Layer 7 of a small transformer language model trained on English Wikipedia (12 layers, counted from 0, width 96).
A neuron's activation on a vector x is GELU(weights . x), where the dot is the dot product.

Input weights of the MLP neurons that the questions are about. A number n stands for n times 0.003.
n0: 2 -4 1 -18 -92 7 20 10 13 -2 -14 -25 -14 8 21 13 3 -31 2 -27 -42 -44 27 32 11 6 -17 50 -13 6 22 -24 40 21 24 -3 28 4 2 15 -12 -7 20 -13 34 -5 36 -45 -7 27 48 -10 32 29 -30 -23 -37 -23 32 19 55 -11 30 12 13 44 -44 24 -27 -1 -13 -1 -9 -24 -35 24 31 -8 -26 -16 -33 15 31 29 -12 -6 -2 21 -61 34 0 -6 3 8 -44 -13
n5: -4 -15 -14 0 10 -26 2 -43 17 -14 -20 15 5 19 46 14 16 27 -22 16 -49 4 -5 3 7 -14 57 -30 -26 31 -24 -26 -56 -42 40 -10 1 58 21 -32 53 -40 -15 -25 -10 2 12 -7 -23 -2 19 -6 13 4 17 16 19 18 32 -29 30 -24 -34 -20 -16 22 14 -14 -18 86 -2 -24 -13 -10 -17 6 1 -27 15 -5 14 -5 -20 0 12 5 38 -63 -17 -21 11 6 51 40 27 38
n10: -42 56 -31 -39 -26 -23 1 31 37 -13 30 18 -31 -10 -9 -10 -2 -3 -12 -9 -26 22 -23 16 -1 -8 -2 8 22 -22 -3 18 23 -19 10 31 4 26 -9 24 14 18 -5 32 20 -36 5 4 -4 3 12 6 16 -8 -15 8 4 22 43 -42 -32 -7 16 11 -5 8 1 1 -31 45 4 -25 -23 3 31 -20 -24 23 20 2 -14 3 -66 -16 54 6 33 29 19 -18 4 -49 -4 -30 16 -8
n13: 2 -8 -67 -41 -21 48 -19 6 22 -14 -20 -60 -13 29 -11 -14 -24 -1 -22 -15 21 -11 2 46 -32 -12 32 22 -11 -16 28 4 14 -1 -29 -7 55 24 17 26 22 4 7 -37 9 -3 36 -46 -36 37 -28 5 39 35 -41 32 -1 -18 -30 17 49 -27 -2 -38 7 61 -11 1 -31 57 -27 18 -30 -51 -34 45 0 -49 -1 12 32 -36 3 0 7 36 0 -1 -15 -13 -4 38 -32 47 40 10
n26: 30 28 22 -3 -2 -31 13 5 70 21 -17 -31 11 -2 32 14 18 -20 5 -23 22 -26 -37 0 -17 -39 -47 -40 -16 35 -8 23 -5 -2 -16 28 -40 -19 0 31 15 17 -13 20 21 15 -17 -17 58 0 -18 -20 6 30 -19 -51 40 -9 -6 15 -15 13 23 -30 -14 -22 -29 -20 -37 37 10 -38 2 37 39 2 -22 35 2 0 11 -27 -15 61 20 20 33 -15 -17 -20 -3 -38 -14 18 -20 -5
n33: 1 -2 40 7 -25 56 -18 -20 -68 -27 -11 -15 19 13 37 23 -12 5 -33 32 -45 -6 -33 47 -7 -46 11 34 10 56 37 -28 -46 17 -1 23 44 -27 52 14 14 -16 -9 -3 27 18 -10 -28 7 22 -20 -3 20 -22 -26 -7 14 -33 5 14 -24 5 1 -2 11 28 9 42 -28 2 -1 -15 23 -24 -6 3 57 -34 -67 10 -9 8 -37 6 -24 16 10 -49 23 -17 -51 37 25 -11 11 15
n43: -44 -12 26 -13 -4 -42 11 -35 -49 -8 -9 -8 18 28 8 7 31 31 27 -30 23 5 48 30 -55 -31 -5 42 8 -11 -37 22 4 5 22 35 22 -37 -9 16 9 9 -1 3 -15 -15 -24 3 7 64 1 -52 -4 -21 -32 -42 10 2 15 23 18 -39 -26 -14 18 -7 51 40 -2 -34 -12 -11 10 13 -22 10 48 -10 -9 -17 20 24 33 -30 -13 -40 -28 14 10 -27 -13 43 13 31 -8 -20
n44: -11 32 -15 -34 45 -20 23 -14 -7 17 -6 40 21 6 1 -5 19 -9 3 8 -42 21 -15 30 37 -14 -10 -8 -37 14 61 11 21 4 -1 -7 -44 4 -15 -13 -4 -16 2 -9 -31 15 1 -62 40 -16 8 19 1 -5 -51 -34 -33 -30 28 -35 -50 35 -5 -39 -25 -28 1 28 5 16 -37 -29 37 -10 6 63 2 -1 -19 10 31 -19 -2 31 -44 4 17 5 16 9 7 -17 1 -1 15 -1
n48: -16 36 1 -2 -34 2 18 8 -23 19 -4 -6 -14 -4 23 20 26 53 -2 -3 -40 1 20 -24 29 -18 -10 -15 23 2 -8 27 -6 22 -10 -13 -1 -34 2 52 25 -47 39 14 -5 68 -19 -26 3 -30 1 -48 -10 -5 -9 9 -15 -70 13 25 -15 -22 -5 -8 -7 37 -38 53 46 17 1 -17 -2 9 19 -2 1 -27 -4 30 -28 11 18 -24 -3 23 27 -53 -62 16 -18 22 49 14 12 8
n75: -53 -21 -6 -3 -23 -52 -10 6 8 2 -12 -5 -20 2 -7 -13 29 -24 -9 -1 2 29 14 2 40 -13 5 -2 5 16 8 23 -35 12 -11 8 40 0 15 19 -38 -31 70 11 30 9 -7 -7 -15 -2 42 -31 -10 -13 -38 -15 1 33 1 -45 -54 38 -11 26 -67 -55 -2 -10 -1 40 -17 7 1 -22 10 13 38 42 -8 67 -20 -2 32 -17 44 -2 24 -13 0 26 6 6 50 -20 -2 -15
n78: -10 -19 10 -8 -9 -20 7 -13 -4 -12 41 -3 -42 80 13 0 -6 11 -15 21 23 8 -34 2 23 -13 1 -74 -7 -31 5 -1 -8 -50 -11 -14 36 22 -24 -19 -15 55 8 8 1 19 -20 5 48 -8 47 3 19 6 30 -33 2 -37 -18 -9 -4 -30 -62 14 -4 4 0 26 -17 4 -10 -6 37 70 26 28 -8 1 -2 -22 13 12 -13 -1 22 18 12 -14 23 31 -14 -28 -11 -25 21 -7
n106: 44 45 -47 20 12 -56 -68 13 -16 -34 44 -27 -28 -11 -25 -13 13 -25 -41 27 23 38 10 8 9 51 22 -20 -7 8 -1 -24 -14 -15 27 13 7 -21 36 -15 3 25 13 -40 -24 64 0 -29 12 12 -11 45 36 13 16 28 26 23 -26 15 -48 -19 -49 -16 32 -3 -70 -56 -3 22 -17 17 -8 -33 17 14 -15 -15 15 67 -33 23 -1 -4 -17 11 47 -2 -23 -20 2 -2 -8 -22 -4 -20
n121: 33 -61 -2 -12 -23 -14 -19 -34 44 22 -16 27 34 -30 9 20 4 33 31 -41 -30 -35 -8 2 12 21 36 7 -33 -28 -19 1 -12 46 22 -1 6 -29 25 -3 -11 7 16 -13 -13 2 34 2 -6 23 -57 -24 8 13 3 -47 -33 20 -29 9 7 10 18 -5 8 34 -31 -40 -22 42 -2 -16 -16 -7 -58 1 -9 4 57 31 -13 -13 -11 7 -27 30 0 -9 27 -39 -8 36 -10 -1 -19 -1
n137: -31 12 -11 21 9 3 -2 40 57 24 -23 16 -26 1 18 -13 6 21 8 -7 -10 2 22 -38 30 -1 -27 11 -26 17 -40 -45 -5 22 -4 -15 -15 -36 20 -14 33 -10 25 24 -10 -42 10 -11 45 2 -1 -3 38 -36 15 -51 15 48 16 34 -9 -44 39 38 7 -57 -33 -29 37 8 -19 37 64 -66 19 -7 56 32 -36 -30 -28 -1 -57 32 27 -15 5 -12 -20 -28 -23 -21 18 13 47 33
n161: -30 -47 -6 25 -30 7 -45 -28 33 19 -44 -2 -26 25 -12 -25 -26 51 2 14 -40 11 10 -13 45 -28 -66 21 -3 -10 23 -6 9 -24 -23 -5 -31 3 16 22 40 10 25 7 44 -26 37 29 10 -31 2 -22 22 -34 29 4 -12 5 16 -55 -31 29 -49 -5 -23 -39 2 53 3 -29 8 23 -13 9 15 17 41 38 12 5 28 -16 9 16 22 -21 41 6 9 -3 -32 2 -6 -3 28 -36
n163: 28 -17 -17 4 -41 8 3 7 -11 12 -12 -11 -15 20 3 -22 15 17 -21 -1 -29 -11 -17 -58 -17 -40 26 34 7 4 -11 1 17 -1 -21 47 35 6 25 49 14 10 13 -3 9 -49 -7 -28 -16 -49 10 -18 23 -54 12 6 48 14 26 18 8 21 8 -18 10 -13 -5 -30 -11 2 -4 25 17 2 32 26 -18 36 23 38 -55 -8 -3 2 30 -3 35 -37 5 2 9 -10 -5 -16 -18 -79
n184: 7 -3 -5 7 28 -58 -27 12 -20 -33 18 18 15 -30 -27 -8 -8 2 18 20 4 -12 -8 27 4 -10 10 46 -3 -20 -40 56 -9 -33 15 22 -5 31 -25 36 20 -1 -12 -14 13 7 27 -41 -27 35 4 15 -21 -5 -31 6 7 -8 38 -8 -32 30 -30 -21 -5 -32 17 12 6 15 -1 -9 -3 12 -17 32 -29 13 -1 -6 18 -11 -34 -6 -23 19 -12 52 -10 19 -1 -33 34 36 -33 -24
n213: 7 -40 -25 26 31 2 31 30 -44 -20 -5 -17 -38 11 39 2 -45 -22 30 21 -37 -5 33 14 6 25 -4 -16 6 52 37 -5 29 -24 25 35 32 52 7 20 -45 -23 -3 -25 18 -38 7 -7 -41 26 43 -33 -8 12 -29 3 -7 -3 15 -46 -37 -78 51 44 -25 3 14 -7 13 -20 -4 -14 -16 -5 -12 0 10 -6 -31 33 43 6 0 -30 -28 8 16 24 46 -29 36 8 -31 18 51 9
n231: 13 -7 3 13 -14 -27 19 -19 1 -17 -17 -22 27 4 -15 31 2 19 31 0 17 -30 -12 24 -19 11 4 19 -31 -13 -40 16 10 -48 4 -6 -4 -9 13 -14 28 -2 67 20 27 5 -14 -3 28 -36 4 -6 -12 -36 1 3 -55 -21 30 46 58 1 -28 25 48 -7 -21 42 42 -38 -4 -3 -40 20 7 13 15 -11 -12 7 2 12 41 -8 12 20 1 12 8 2 -47 14 -19 12 25 4
n255: 12 14 26 18 9 6 -48 -27 53 17 -1 -3 -25 -7 4 -59 -2 4 -28 12 50 32 24 18 -17 -43 -53 8 -14 16 -12 29 48 -22 -1 11 4 -14 81 -20 -12 28 20 -7 -5 23 -26 0 16 8 6 -10 26 3 -4 -35 17 32 -23 -30 -8 -27 20 35 -6 -58 -48 7 -2 56 24 3 13 3 6 -36 -19 4 22 24 -27 -21 42 5 -19 3 -14 -26 -25 6 2 -25 2 -29 31 -19
n306: 1 -9 34 -23 14 5 -48 -3 -21 2 -33 -21 27 26 -10 23 14 8 -47 33 17 15 0 -46 25 -48 2 -26 -16 -1 41 6 -35 45 42 32 20 -7 75 14 -13 29 -12 28 0 38 37 -36 -8 -22 13 6 8 23 22 -16 17 3 -87 -5 -14 -38 7 -7 -29 53 -50 93 32 34 -33 -43 -34 0 16 27 62 -18 7 9 3 -32 -26 0 -31 42 -21 -17 -13 -5 40 -41 13 -28 16 -44
n325: -55 5 -26 -2 21 -51 23 -13 -39 0 -19 -26 13 -3 28 27 -4 38 2 -53 -11 -27 41 23 8 -7 0 5 24 18 2 18 33 49 -15 -58 -18 -14 33 -9 5 25 -8 49 -20 5 -68 40 26 0 42 15 42 0 -21 23 20 -13 30 13 40 -24 -51 40 11 36 -21 -4 -21 28 -26 10 -58 -69 21 13 -33 38 -57 -7 10 26 32 -16 59 -4 2 11 -18 -31 63 23 -12 -18 -40 -42
n345: -65 -18 45 -49 -10 22 -37 19 20 -13 3 25 -21 -34 57 21 30 30 8 45 11 11 1 -39 -19 50 -10 -27 -17 22 -11 10 18 15 24 -2 19 23 26 22 46 28 1 -47 -9 -8 -9 6 26 42 -19 -18 7 -15 -2 -14 -13 -13 23 -5 -21 -13 -21 21 -28 -8 -28 26 36 7 24 2 -7 -22 11 -55 4 -28 0 -22 -3 2 -47 17 -14 -25 22 -3 -2 -10 24 28 -20 13 27 -22
n362: -5 -55 -9 18 7 -23 -4 -12 -40 -26 -56 31 -7 35 -9 -28 16 44 25 17 2 71 17 18 -27 20 17 63 15 -3 -1 2 -3 17 41 -8 65 -8 21 -2 10 35 1 4 49 -16 23 -14 44 -41 -45 7 15 35 -39 -12 -45 14 18 -15 -23 -5 -25 -17 -3 43 2 7 -49 19 11 -2 -48 14 4 -14 42 -6 31 -14 6 -6 0 -52 -10 17 -41 -6 25 -20 -10 -13 -29 14 5 -54
n382: -7 -5 -17 25 -2 21 22 -15 1 1 4 7 -25 -28 -40 18 -6 16 20 -16 17 25 -43 -15 -14 -3 35 11 -12 4 -3 4 26 -7 -21 -18 -42 -2 10 -53 4 -9 -18 12 27 -55 22 49 6 -27 -71 -21 -1 32 6 4 -14 54 25 -23 17 -40 -17 37 4 70 -6 -3 -8 -31 -25 5 43 72 20 -54 36 4 16 30 15 -5 -15 19 -6 21 -14 -31 17 -22 -16 -9 -1 -11 38 5

Each question shows a token from some text and the vector x that enters the MLP there. A number n stands for n times 0.061.

"it": -13 -19 7 -19 3 26 3 19 -7 24 27 29 -42 6 -44 -16 23 -42 -9 2 2 -24 -23 5 12 2 -8 6 26 4 18 18 -6 0 30 -10 -27 28 -9 -11 19 8 5 -1 -33 9 -16 30 -14 -18 14 -19 -20 29 15 3 16 -5 -39 -22 16 20 2 -39 -19 4 -1 -4 -1 2 27 25 1 -1 8 1 28 -18 -20 -9 -5 -6 6 16 18 7 7 23 4 -16 3 -15 6 -31 -11 43
Which neuron fires most, and how strongly? n78, at about 0.37

" and": -10 1 10 -32 -6 30 -1 20 -11 7 -11 32 -13 5 -24 -1 10 4 -6 1 14 -12 -35 18 16 12 9 28 1 20 0 -24 -38 3 9 -22 -23 -1 4 7 2 1 -19 -11 -17 0 -16 22 -16 -16 4 51 -28 50 0 -5 -4 12 -7 14 -3 49 37 -25 -11 -7 -1 1 27 -12 31 7 -10 -7 -11 -6 5 10 -16 -4 -5 3 7 -21 25 -22 -24 2 -9 -11 1 -10 10 -25 1 54
Which neuron fires most, and how strongly? n33, at about 0.13

" the": -17 -17 8 -27 -4 7 -1 22 -11 10 8 6 -2 -7 -25 14 25 -9 26 5 12 -25 -18 -8 -8 11 6 8 -13 11 -25 -1 -12 -7 14 -2 -33 0 10 3 15 3 18 -9 -24 -6 10 13 -3 -14 -6 42 -33 26 14 -18 -13 23 -16 22 4 19 39 -35 3 6 4 -13 6 0 91 33 12 -17 -1 -9 1 16 -18 -17 4 31 -2 -30 7 -22 -8 1 -22 15 -17 -1 -22 -17 -21 24
Which neuron fires most, and how strongly? n137, at about 0.57

"ed": -9 -17 -35 3 4 34 14 -2 -7 22 8 5 -40 0 -30 -5 8 -16 3 6 15 -33 -31 -4 -10 6 5 15 5 12 -27 -11 -10 -23 22 -19 -9 18 17 -8 13 -7 -6 -18 -30 -14 -18 29 20 -24 -12 57 -26 30 14 6 17 21 -43 -1 2 21 37 -25 8 25 15 -2 8 8 22 24 -13 -1 7 22 -13 13 2 -8 0 -11 1 -39 3 11 -21 -11 -6 -6 -7 6 -3 9 -1 38
Which two neurons fire most, strongest first? n13, n382

"ke": -26 -4 -2 -20 6 20 -8 12 -13 23 24 57 16 -2 -47 34 3 1 -18 19 15 -5 -13 1 -5 -5 5 15 5 8 -34 5 -19 10 4 8 -35 0 -9 -4 8 -13 22 -7 4 22 -10 36 4 -27 0 39 -18 13 -20 -11 -11 -20 -43 8 -7 9 13 -49 -19 9 -5 12 30 7 53 -7 -6 -13 14 5 22 -9 10 -34 5 21 13 -10 7 -6 -4 -14 -14 -3 -16 13 -21 -20 4 45
Which three neurons fire most, strongest first? n48, n306, n231

" a": 6 -7 10 -22 13 4 32 15 -11 38 22 22 -2 -18 -35 13 33 -25 21 -6 0 -5 -7 -8 -9 16 7 27 17 20 -24 -1 -19 -10 11 3 -28 -16 10 16 -1 -2 -9 -13 -45 0 -8 -4 -1 -38 -4 29 -35 38 -13 -17 -8 21 -28 20 12 25 39 -24 16 2 2 -16 0 -10 39 44 -9 -1 -18 -10 1 -7 -10 -9 -16 20 1 -25 6 -5 2 -7 -6 -3 11 -2 3 -18 -12 4
Which neuron lights up most? n121

" of": -42 -9 -9 -18 11 21 2 2 -13 32 -4 7 -28 5 -15 -12 2 -43 -14 6 8 -22 -8 15 5 11 -9 18 -4 30 -24 -10 -9 8 1 -3 -22 -7 -4 18 16 11 -8 1 1 -20 -1 9 -14 -12 -8 42 -21 34 -5 -26 -3 22 -8 2 8 41 31 -32 7 -3 9 4 6 -11 74 27 -9 -23 2 12 -3 6 -30 -17 -11 7 20 -17 20 15 2 -4 -30 38 6 9 -14 -13 -8 20
Which neuron fires most, and how strongly? n0, at about 0.63

" or": 10 -3 19 -35 19 23 2 30 -9 18 20 22 5 2 -10 -4 4 -7 1 -5 7 -28 -23 12 9 -2 -28 24 0 17 -14 -11 -17 3 24 -13 -1 2 -22 33 12 -1 -23 8 -32 4 -6 9 7 -13 19 12 -56 37 -12 -9 -29 18 0 9 15 16 13 -24 7 3 0 -4 13 -5 30 38 -19 -6 -14 -6 15 28 -4 -1 3 -8 21 -36 9 -30 -23 6 0 13 -16 -19 -34 -12 -11 28
Which two neurons fire most, strongest first? n0, n184

"p": -13 -14 -14 1 -2 4 0 25 -8 40 20 -29 -18 -1 6 -3 13 -20 3 8 5 28 -13 4 11 8 -3 3 28 5 20 -9 -8 -19 -12 14 -4 13 11 4 -17 -14 -1 -16 -26 -24 4 50 -25 -6 -17 51 -21 35 -7 -29 -8 16 -73 7 8 -7 25 -20 -23 -10 0 -22 0 -12 59 43 9 18 11 -1 -8 -14 -11 7 -36 5 -14 3 -4 6 -18 6 3 19 14 -10 -7 1 8 30
Which neuron lights up most? n213

"c": -11 -16 15 -8 17 2 37 24 -12 17 3 24 -2 7 -25 -10 13 -17 1 27 -10 3 -34 -2 -23 -3 -18 -3 25 17 -10 6 -21 -14 -19 2 9 23 -12 24 -30 2 -2 14 -13 10 -36 48 -35 -4 -16 16 -47 2 5 9 -12 21 12 -17 2 4 21 -21 2 9 12 -7 -6 -5 43 49 9 5 14 -18 12 -23 -17 -24 -14 -29 14 -17 4 6 6 -6 -2 33 5 -8 -19 16 -5 19
Which two neurons fire most, strongest first? n213, n382

".": 25 -12 -30 -15 9 13 -23 21 15 18 20 29 -14 8 -35 -14 -6 -2 -12 -7 20 -37 -25 8 -11 0 -11 -9 26 -7 8 21 -34 -10 8 0 -40 33 -1 17 4 13 -2 25 -13 8 -13 25 15 -22 3 23 -19 30 26 -13 -8 17 -27 -5 19 32 29 4 -3 -12 18 -19 3 -13 20 33 -32 14 -3 -16 28 8 3 -19 -1 -5 10 -21 12 -2 -15 -5 -12 9 -13 -3 -29 -11 12 -4
Which neuron lights up most? n161

"east": -32 -1 2 -25 29 10 7 23 -30 19 14 22 -16 -2 -34 43 7 -8 -22 -6 22 -2 -3 -12 -8 9 -29 7 21 17 -38 8 -1 13 -7 1 -6 17 -20 7 5 -22 -15 6 -18 -6 -19 14 -7 0 2 28 1 22 0 -13 8 -2 -12 -18 8 5 38 -41 4 6 29 -3 18 5 45 30 19 3 3 -11 -14 5 -2 -31 5 9 18 -12 -9 -30 -19 10 -19 31 -19 9 -28 -8 -9 21
Which three neurons fire most, strongest first? n43, n345, n184

"chi": -7 -3 -7 -7 44 -2 4 19 15 16 6 26 22 -2 -2 3 24 0 3 -4 -1 -7 -16 -2 18 -12 -21 15 1 -5 -38 15 -9 10 22 0 1 8 -26 10 3 -27 11 -3 -16 21 28 44 -26 -7 -13 3 -5 16 11 4 -8 -24 -30 18 -3 15 11 -6 -14 -21 4 -9 28 0 46 35 -8 -9 0 -9 16 -14 -33 -43 0 33 12 -24 -4 -14 -6 -14 -22 13 -29 -9 3 -2 -41 47
Which three neurons fire most, strongest first? n48, n137, n184

" la": -2 12 18 -28 1 25 2 18 5 18 14 49 -2 24 -19 21 15 -9 -2 15 1 -16 -19 -3 -18 6 22 29 9 7 2 17 -35 18 14 -8 -8 5 -13 -19 10 -10 -12 -2 -10 3 -15 19 -38 -29 7 63 -22 17 -22 -34 -28 -22 -15 7 1 34 22 -19 -26 1 14 -2 8 -5 24 32 8 -4 -6 -22 -3 2 -13 -2 7 5 11 -5 30 -20 7 14 -20 5 -7 -20 -13 -21 -18 20
Which neuron fires most, and how strongly? n44, at about 0.32